Layer 3 of a small transformer language model trained on English Wikipedia (14 layers, counted from 0, width 128). Numbers have three digits each and are written without spaces.
A neuron's activation on a vector x is SiLU(gate . x) times (in . x), where the dot is the dot product.
The model reads these tokens: " K" "ö" "n" "ig" "gr" "ä" "t" "z" ".\n\n" "After" " the" " end" " of" " the" " war" "," " Her" "w" "arth" " v" "on" " B" "it"

The vector x that enters this layer's MLP at each token. A number n stands for (n - 500) times 0.0051.
0 " K": 487457369519528264518478550436446756567417390522540522347609677465543521449341416450482425828493351498428573301384331510501553542396432304670712361294693415387442556832608572428611456484227424443490441560480373378586597203363471446590451535663302403473697711547724459391647551536366839289354495622370511487573323358213619471503759471347602392263479254414274565466687457444373489424596
1 "ö": 421335400632754409414529428460600481437475512483467637335707520233395467267437644519039507648329711414381545337244415372431481808590427598442726736419635558485535689558583538428210751252367491512456631691528467637397845310327444456539608659644319491508384636616668654241666516575294751448585493571488366611515395311372483245518541425392514401571448366335236389439584511418373694338699
2 "n": 392370538642671381279425377563601525443397347608608448356814433329453457609395647577330496454529670509222370811439436370534401640487330405519845641238733598506425562662579385356376461550376634314603335620291436436320286631542745451602305513561437385404520733590509431561658598689349630601511576696566382398336258570432461197648604595376471310493470441522301422465547732345657294413588
3 "ig": 438636406670708510431556299554647504566681413537477519363577470484414504552539387480418600530654600426344638552094204431445438371610435537484568405022647826819377659755652672561463323514260287494344502713510660669326380411618699472518281544506274392466606606604533545413625669743451404675472574618632475385310368479492615448591459476270408387506506444294364447607480716516511372419483
4 "gr": 572527429813708396315202548554526359629490386389580404255698538517349425684483566524257437402753775466425431427384427272486434648644440634635569411201624389792662513635543495634538520398251411672437529411464508552435399542470568486586564701384078314487641734521601611477684394674424526405529512598753528522499277526265708198741669697574376536497530399352438544403605595482586579612406
5 "ä": 501512386702680405296502411455652523425643517558562518426846625510460384447453757466201495629560760405306662235307369316545518625659588637589675645414529823496426649558449608431282455444229510566488538593494512562497665358431469285483453732589145431292240562586699435235512404597464631481448440614605289538565240129401592420618555336370596379672507443392348368643551473376434582299660
6 "t": 529494545569770465305520315386483636597509460355660401527885473464326394384217576641417506705551720525165635640367359582582509660603293696639953360273684528517566702600576502419388452727468373366440521629347415601535340341438577536450240607642311414453539575451334470610626570561477437385408453693533415527386302719306590212715443504520286423464489408562426399349537618481643474452478
7 "z": 289553411659737360294544436364404462342510356585606524540763598512465462502447520424287509719779465762287590572360318516599474649490370645425846397182714608423636583541510557783619416220222483342501691606442368603340359573392468470696338474483327385623522738714506599674552489626389634399634453536561433542453263434514442304698475437474416461378657282456213501380498745483589388478725
8 ".\n\n": 567474298616542681607666378519635530459359614478556408442415475408380468390359415635623388540683354738493487490349244672550487413728481486366550348461679606406431754624569332448726522516455565524648562501512495400539154222377555626723738696538403397641449362615337440797767604533532829534503421712512765287588457247496384514373508533605550413687555675270504380636762473439598547299659
9 "After": 407461437590657612599398533567378376459637406514576276301415315414471409620414397479434358626471295704355515344493298577722464400446421460477467674428482384469463586647507327495320681265491461512506449735555433284705709191273367422584530695688422585641781468455416405599833595563536715376673643518816629349400490510582417732442629522583477419654373701226370294464507703346632730497670
10 " the": 602735421545476459561424415559573558549504395660422306438373520402677352575313710556597302720609366592609441428345448477494452448690542499394517523561918600527571586559399419428494583611402447511386486730612241459746408481471588399540638691490374536598809505600583273612689399562459439410608797760544458090350332360567383433567417551553372450743329617230396508422824573582527694248553
11 " end": 544486255485602544488798575486257571425547297589385309198446165378474436512313604640404400626677254919390446573370327477323448630689327473565706538487571613461571557677496383362650530698278709421422539553651393582487413228484489513358203544573306524647474482524513202424677492521326681556576389587610423588600419485571584747744657230591526320524316389307417634444580463536383338369504
12 " of": 365696491402623595605340471479492599559435231503567368268440366555521421447381469644575169604734487734472562474391379690498271371536447548521439858593541612319349479848605308526468486337599390468467369484605299385550399447378555186533445739545471379744737533548578285422532479654369419344557645739532580314413161612437604369574426430553428691766267488290433372279580738575567602539746
13 " the": 643819468483518450537338369549497586487451462655376370375438563406669367515295731564520281692600389605599452434318419468507358441717538576403585499550866616469559582498397400469491616601403444518393463743570183430684392477534557438514565695519356506603797543599614274575666423593431452345597756721520486031373264339599366409546454562556366486743350517335377492471834572579547689300559
14 " war": 328598316664673491630656507529359549513507374615599337231443666655512409419420574479576370590368500491563372456412307590526437504636470682472626761475569557492465440662450536387330579745342490434419553427473487627373613291383305217374575717652111267781354597513363285325608572454367637277710463501687323441796459223502667686429624408537368533644361531325137380488584587542550751400437
15 ",": 547456219511367458745544368537488648547474309564482250427559550345808492598646487694577401676619321720520483353402270604562536487680718522499542665357594374483555533771667286644718447622482521540453527560521368164570297355510506437558528770590271469688681512617398429652552629478642443291738494718495647635456424579497337409431615429707295548614349830409404512454632589409660640339634
16 " Her": 399431564705606665361582464454280640565600262540478423591429623551556581544423463546644228712480320493477402465392399302524226518704459628378721679502566312696536581743497530525280463504399442504526434739519559651609383369444343411341634620654358408309518619550669513642655548503716711501412712537628264443590441330257536408753530481608481297557777581443231444516818536671694578431698
17 "w": 494619463727526410212281573461521421585466458487600436293527432261483451476408422608541534676797684474463391386496476574530554794505448512659784435214553516251573579779698584192572496640328586487359459676403679642514665628317534450700427770374338338726491484591475471450661449624265507413531445695746291361525404604277431215735621549432560277409513516371286431415721461565654412632510
18 "arth": 428464395682556557485386581477605398481564387822536340642504591510349337455444722660441412616470687643469460406394355322469505722550427702606460705314509512606644778659621373265525454886227721554451146580619582452418431496281392447553589534664275363372460623498434049451599515540591619464599401616702597329408343433215623441689516515308455401609561345380248547715437596443623425619493
19 " v": 506578425593692500367510508594362658482625336566522491723632617398597461460362428540534552656596491669504393519228331537462354397657510570407711375385683428702535536604315440628427381679587294657346542611500508292440529267480567440576373713644335292605507457550613353497515293517323759480520400653546563514548507378221614771652695432761474338524514343266332439453812522537607772593853
20 "on": 682467299562632406333556398372477403480592458550608399274586389362457498495257605492646227556501462481549489593235283607381409757535273506584352639371513450498451393570570440711678594633388421401414463480416761396670309527509592505439286608734502462531436799546429612499613592619706648364464354578651499327423460552342526028612473255561433341436395447469535446449602828587871445618616
21 " B": 493685494629500417453484558263324702584505351484458435590565636507654576372376617522525523926604369688515440443416298259617468473564514481585662543321703485335466556559407387533508491636374479522409473588378481356517379380354327423544453549716358342620718481616524466650680559519539837520316550567487635508615261479113619396680501441394602239309539466276290496384718615468648578523657
22 "it": 190452498555580312388519347518446528424461317439574397433641541281368526555363507545294418442539415550252677543273414353461590595539516740392521445078663591547633595731474662294395383321426396395395609684568350683568641417379580587616295626818284512466561577495409469612609469533535581322302540603446490523448361249237647417694464308313189473353622537421519339432571417709763296457546

Each question shows the input weights of one neuron of the MLP. A number n stands for (n - 500) times 0.0007.

n113 gate: 416549573422439497637457330735641503438608222512680423481600553491246466572512584500536456559598476355536550341577727627524500446472616488639423368555443485599421362549500381335491670491485427506559503506532550390546323467600415329485568453608444553582393488536343290723503547474524494611359574482465479550424561438484419572619317594640491264551356558579386600420457622583521632445439
n113 in: 684570515474616525471528452488544470474663518532600441443515431514378524428560744351347709404441427414413640503542469543572392485506574447518594477515710320456387531506723552514622468418603585548428500549546518400545282372382367529512503427622554647309529573444506343550494411489440448610385331441534588517477592246449373665587356529532370399578443671571533483497402458259569538539582
On which token does it fire most? 9 "After"

n73 gate: 551489551402399466332563411536556283691589428464366528482389477589488430650518551334347560307585691439372430360497428506397429435558560437494547604305361421488434682542497661446318509399512570604397430462584543374628526405315379707545372531524344594416600542443698405596494526517392572512548369476345587503428412488623420485456574569506595411450579545547337698532512388333459598603407
n73 in: 512613405554547611605497534431615453384645363418571538525666577404497598416429433663500497683252485364503476547447668432336560624639488393527343538661699547548559688613568545443682563699577500494730630720654497445512515557563518609431607418479612589721476391555420458405402548503458478605514512570587385532427485457297512599602457524416500563536367503401434406431426564494311392323354
On which token does it fire most, and how strongly? 1 "ö", at about 0.42

n360 gate: 500527494673632479556330344431544685491538564535605711494402466531616558585494630243567524455548389497825562624539431484538563642361439538567420500681513240620518426548565491614528478555280583402360741450463651417515435588500695525374475606365337447380463478465404327468447659451652493377524565468381487500660462707356522522491389620537518563497438647493670278544535555488441509588656
n360 in: 426401452565546514441449546385397461375488473423633516536576334617480581526343523578431651424581459445394552624412392393617306671416640428450697770476762477417643202580601392475592529614572543471427552430540475572579497579619434465529558460471530372566497550444553538575574515426607494353551506461361542671477431530393494479316696450512480617427480652357489491424548409712410650531417
On which two tokens does it fire most, strongest first? 15 ",", 20 "on"

n359 gate: 340626535556518494621578542447375388466512679531322606603409331627441735463375506696651582574430300368491515497606647451438640459596513443403445467484762451497621491412445463666488673503475451509540586374240285566386518416565465479438549605291468546485515462701444575601732574362571434606464381453521387503439481378626519422355660381562554559572497405487479665500573567362359522698642
n359 in: 461519376577635533548488633542552447366413562665475384414560452282410677436391382465552597712349526557542440383517429440497700500401497526571307462708629516300341475497762583558591513613579459597376585513276379529423624468782464513558633375622430338569389345393408584484639347503376466519457399325559662616356484411677628577449515594478384635574332360493485579711448413605494587497520
On which token does it fire most? 2 "n"

n289 gate: 534382500445455520351606468549485352349537574469515373554490331552305450321434329569639456554438641473528500413431603633467500586481447223404593434404573599316693506512476521488414485533470452482606512572707561571339657527223621305619569510479671582365476377316468384553535527630566481439550560528385583628557547594478424616451529500406432387701395562713732590503711583461563521479506
n289 in: 615426431469479520457512395680401287543701572702561388561433454549297484543669327564700551519352519324500582433525555585531515583434422431484527639541655552574542675616467543497431503473491582392531354436715484588408521673429666309478482451488411638485476416388591590698750344685399445519435612647485565569443311761321626374346456460466626506543476412533585497500566548540427383452409
On which token does it fire most, and how strongly? 21 " B", at about 0.17

n297 gate: 512526543443444434283573416415802406518442561634673571453280608392590531389659532658494509494540485494452485452590535685584479579652537512527521453360642524561380550411464521365468674435503447570503610464565661362634557403402509592442583538436491524538455339494500609632449419284545367497555521378532488412503352338469455639422140494413491332431556512286652393515574488476283560523543
n297 in: 316601488662462432539546463494674475563584524645373356389481672327425589318553483698479584450558651500482465468663503539601608425386381537385618526348605494527585617691591536449497628500559485526524535607338600375486660362544592479506674339479531438579527476431428404509702539523497396641422273576599379209427488367444452404339423579446445593668553436380540379616479500565588440454625
On which token does it fire most? 8 ".\n\n"

n120 gate: 567416503467617449530590444482542385414419585545660558457319503368401466383401665464555439373371376500464423541302361577506545407611448515640527535263632491425523562339494562400603643649461594660458385387465352515410518422607421379512663557491736506529598675615549575384494542581589509434514686567515615626541399735572596635413371551572444731488500552595626559691329477325541452425537
n120 in: 506438611455611463672554543612447569414397508660610435509468370447325437392454631719441451305506553445514407437434623464492550422591551443615456492348734549539576636461557450603448536551497473522558443434505564692535519472544644377511656523383575434421635567548606536401582506608464479506578593312513691316571466552465530653431426531406449555347284404671609391422443551475530508438638
On which three tokens does it fire most, strongest first? 16 " Her", 17 "w", 21 " B"

n419 gate: 408495466564562321763476534500472394450411612514593426311381525298594472522494444363322508500324676374486593344434608497511536600526396554551612457500481448595459427576475607519459489370505603516657464352598448542628470367616497445455325503545592318579500609503590556590310621586615515561545555494546393422275443529650586531511465548428413447519585351509460549345661538500579439449427
n419 in: 466558401597453409611519673397395421381460592437494518341367376358599448327450574349434470488491571312477553237485625528633648543634500601592553369373483447617376517419662466608508393431492511481604494278469461627475433440509410327469321389486544331609503428486500554569359596555537356588544598425511431345539384272639642466378402489517434483489478454458549411438448500486662500514471
On which token does it fire most? 19 " v"

n409 gate: 564421477202500641620704516684446461626367545376285503428513516481528662399588463406471525526481532450497534690493320409440598497477461310411488794570433550446377466494435434515528381401572612608503410441326593461433459421351561475618746700627516632491491697455639582674523393497369543377372537583439589509528532409549172604787570535509488503563435686480458615491542485585416478506474
n409 in: 545380455450610506429611476402387430703432575387550503482565608465612564612521429590572451408521384579817474550418674646506411479497449385482596569512453532414664517491488562568578438529415546557374544652541389518514474358636515773536433569666574491410538295738444488337366433491547562467571398560443425509272228643423476397624596464588526674524523545600477471444578440532421361697467
On which token does it fire most, and how strongly? 15 ",", at about 0.3

n218 gate: 656572512471422508500414476543448346577370717569327509512276520454566512643538434571349478405468627624284486435609325500517359644335608427381602433401644449362514382497655537407567537500503382464511517469528332611401585517641515528290596367583470534517509436396503534515660386442429533411489681538431404584450330515321443666372689500380441471414475398646413548523456586534486457544584
n218 in: 654444742559440447425500587466534408511621472452390497670503583561439531603512608550622362555375579580382456412506518550392408629434514335503522508331598346595427625619654586476426500505536303554569319519508512560481594508547611489536349491377549486495679562539505469594661536567464415430589733661605458590598321532419592525497697458494614597528415571574574667511497446348536402618554
On which two tokens does it fire most, strongest first? 0 " K", 2 "n"

n449 gate: 436596438447370547716556342531419428489497548598593456480434459486442531575460329541635605606412453522595664598451427676519570475230415350357347375567567557701578541562503327603576693511615484605302514577500529449385453483514443576497596637542566506511514550573667583559553445433703518467447495427521480468500324463483472594511442508583527492519295385541513674428361416563396578532480
n449 in: 626463694549622492546330497538541441551563486552406532638537411416706442554520621599453394360583593505440337564570466366486467467659724533637481633373328479413452527511484731567423414516473559426573537495495469655565578538630597332383607446514596513481578536399438505434517594579484549530589529475576525545532633539384492590622573527465534438451669550440505337297528659551578427550690
On which token does it fire most, and how strongly? 9 "After", at about 0.068

n87 gate: 607608705376480525305469454559435405394411652408529377598617605691497672565558663541500474503452322640423425529415534409388423497558407382742561462554450532568494575503436594447428556399538567609465395258369287467480567361519464448622360329746463251488488580464571464714229641523447422627469468548629503351509554439632579535462531539585474521473587545481559451441428468436520482477554
n87 in: 402483563491546486376566454399441390512583482399439506564494635695716515636485563430578520626491396585580349515515640438373313556777512548545701465707506517515604462617517547460393500367541419650350523433366326602352465482587524497583363316562365321483523506476429565394338427423541491592474526632658377313448433640663550467488494425462627491370760365544432378444467491453465610591503
On which token does it fire most? 15 ","

n145 gate: 584367650600347545465519334461683304516622354513548469692580462529494497513672531418432612735497587456622563690441483643430526609507542588620377651243667784555356390539604602295522516597459525419484465497459433523599617301624546374494535294429487433491643526519381458546399589596351547603377629711627523438544539546623583644490338613522687298696547477510473616420559394503386465546464
n145 in: 424410576459406595581587494566412736525654298428515483665331491497793407593345593380560385526430572562541672706404582463475600444474487475415586570585359712340463482433451413345451422549336564312671414540525431510419485575578739242535506665516393593491553513456521531471424392594454421450419509326548506649671653677601488466578416487429530541681334408424628626456583606624534481569402
On which token does it fire most, and how strongly? 10 " the", at about 0.19

n444 gate: 635312463758691460461428770664275450584549665461490306554354558620529553419500547494454373412553438513507769638319462455419415536390546380582567315569673689513462440256529345453427633643484497497367548461317391467691407761571473542431484363474355506452339434546369575450449419459513397448619445513538572421656530510503481546516453536371586532627580629648326481451400373600718438594569
n444 in: 463407281591503537506477572576448575602552589372631532644393572678560506325481620348537312428457327527379693461441510518533467594370561503482458467521452452606335497405467323465459530553363589573302637566340411371619551548437291616603271529609425530423581677515335585368471506462515242500439503650556387465580522730472422503455566485512627545430634552647575494753478544605610530570580
On which three tokens does it fire most, strongest first? 20 "on", 1 "ö", 12 " of"

n67 gate: 639515562481615388628608517529497679548571442552544462550440563577526539446513451604448472388634474453513450538704359547494445439707646575396314406445503384256422828364692592482478672559427484388678522674588477435488380574343503528487604362445530525422516719529451474507631405463643227465629440422519591509447480338390462580564411516618540545388513704304466607392223288468399272395494
n67 in: 656611534302580445515485406387521497533375580482455558557453527612530463415406488641503399431571445461491389359522343467675607479569574568497479411365415345387530747346760590477640542491401437278572377629512624441488422570402550383301545420640475506533313705537448619503702319556497305409541365555521522479441643534412439482597480451503536442390440633474552593576283399452449375386244
On which token does it fire most? 19 " v"

n334 gate: 451512401573506262500351732576363591612396383570641429396462608461515373518450447398623515550605476737445512602578526548406314463351457559598602610737549527591518337488524632468459388571401580447443399563497525469313527464446506548448285615540601539473431375540372682543462602553629449603342602374594549382642550797689606515539526506428550412488425565529468479690627556590634418421645
n334 in: 531639665503517481398380611463474506452417477500422385673453497650588349531544421478638533503630660609563547369418515436438651526477465506629525411572443408457682539592436553424500452765542556360508533450458601414615475613491613592429252616503447371592430700483313474338506562544713518449516447382522500594417685637635517619514351631534437449565517638542465528387641412517536514533391
On which two tokens does it fire most, strongest first? 1 "ö", 17 "w"

n296 gate: 517647462437450549374497426442497417526506413381466298467575605560385400374447458639375668441389436480367497576583385452614388463468453564465605500407474393416548545436839622549654503497568399461551540347475500588376667437566506525411511331347506568379605676410401601336603528489540473532630449599422422413632529402664480477400398509397712552471557485415473537257588472543596474414669
n296 in: 689430383394636386470415472555476484458546488430521435466475458581431262473500497533525312531398427443488521402584341470560382467714641339420533506350652417527317488221464452569459617406506533556659512599467532605512437506819318378682548580373619491613533302497549588445554578532587462464372601399538417400574565488456609355581488564302429618494381377548529524690414588575554276550353
On which token does it fire most? 19 " v"

n493 gate: 541509455494713264460494419575547465345466651462401616468575472279397446581635635460506488639650626263563463515410421657497528656417503608535469549456453350450582576560552664610375447406423567385497614580491353640404583466477611607368399438406739621451657585487628416332589451307571286503263429484434487524686459381575500740342601560522497634494488389484405491475630576478426431350557
n493 in: 491434333450473286438482410438696506592369434344531540426710436389370345389573434540560693385484484457512400515446363469528320702487585620431534552412481570372563603352524460491615679657335567557700573632655532525407546392309528454500555265469539623482531569578586537513513426266408484398476515544518525584403260468751417658670512456466648602522604648575350479451459530540558404464318
On which two tokens does it fire most, strongest first? 1 "ö", 5 "ä"

n179 gate: 590413619569307330306546546494464478649482455337450538519590631464566463563525569718403427376433398615461447644497522521351257545328640598470432588576599612446445573458482547563433574462509488451444632615588516482318571431409345535512305604395469447341515419382351692594642482512269374407321423530332488462696604472612399482589471536562500440611621454427472427682680480485482404569467
n179 in: 658236454665331452441551538598360460544584517463494482561296566545514737450471562566500413237540404500337511472509606459425461704443446563384470653633461495424451585571440434572459564389414579516472481574437389474398663388669503484478517659517555450327508528430679592602444445546306565486392478531516497459604611422625617587542553520630563372391508514657396495558620568494418469438576
On which two tokens does it fire most, strongest first? 1 "ö", 16 " Her"

n24 gate: 491512580456384485616367575522409565559614386598481440361516637334509625559351497404573509468423393537620577457548573295450421475403525526598438337449557506427393433529466581509592475347695635622600509478574638551718398632533442441522534579547519584469516377617575396404520410722553348170527410465467462607503631584507209528559383424456466591729577462420706697600522659438380811424475
n24 in: 445547581702660258439438503671656324603479374586500529415459663579549584433717656482562435525590546587362335464372500542530549576569559450512434348549515500543805482478542388561595488639596479541630449443488583546629422442618618404528527757372610506670611365368485290460465434565563323573342470614565522553554556409544397640442500482394322661485371475410419536464550515503473396447713
On which three tokens does it fire most, strongest first? 10 " the", 13 " the", 15 ","

n264 gate: 553534613290554583526419642494602536497400550515465627470658471320451548503548379434527361304458430480605265443605469448393526348631432568435506454364538494444358477497500526550656546673552432698506563457503582408528425413619488532585471693666539607606494609518550652512546644511477500576441451468537524273483455503533503640564486570755457381453511459321217483607625421480371354548329
n264 in: 535330530439610508613539554663462383549544427582677475536539411578616393618542458703456573557438337486549463471524439606621590549458447470269497452582636640625644364430278460464356391455428477686422543523392561441305446445440414483451597601535539578560635523488378529503445638394491692523249489479525447531378462521581451543558569445477537659445412409567340537402456551689409462330297
On which token does it fire most, and how strongly? 19 " v", at about 0.11

n32 gate: 381350630437436450553473497534456680457544352594632480664545494354466439466484407598500527532414528417594258405452559599500544606612643471327512503393475448628576305358341451429409243442562433670534552482512441516572537375510278546735663470522558512442531506629420469659352497385519355550539650525494314342424475638526354550329577390553567304494426443457316681506618512562396469338225
n32 in: 657225634426392514625388595599494557600497568395554575491474421356638415344677352437450467544553506557454506569446403527585331663591699406345491569621534277451390518441404655614605503536591533643400539446386725550583337497417216497522551590546497546476479562444485543475594606636588477577429545466461463405551444607369369555476588284603515271531373531656439626616394554712594589524488
On which token does it fire most? 16 " Her"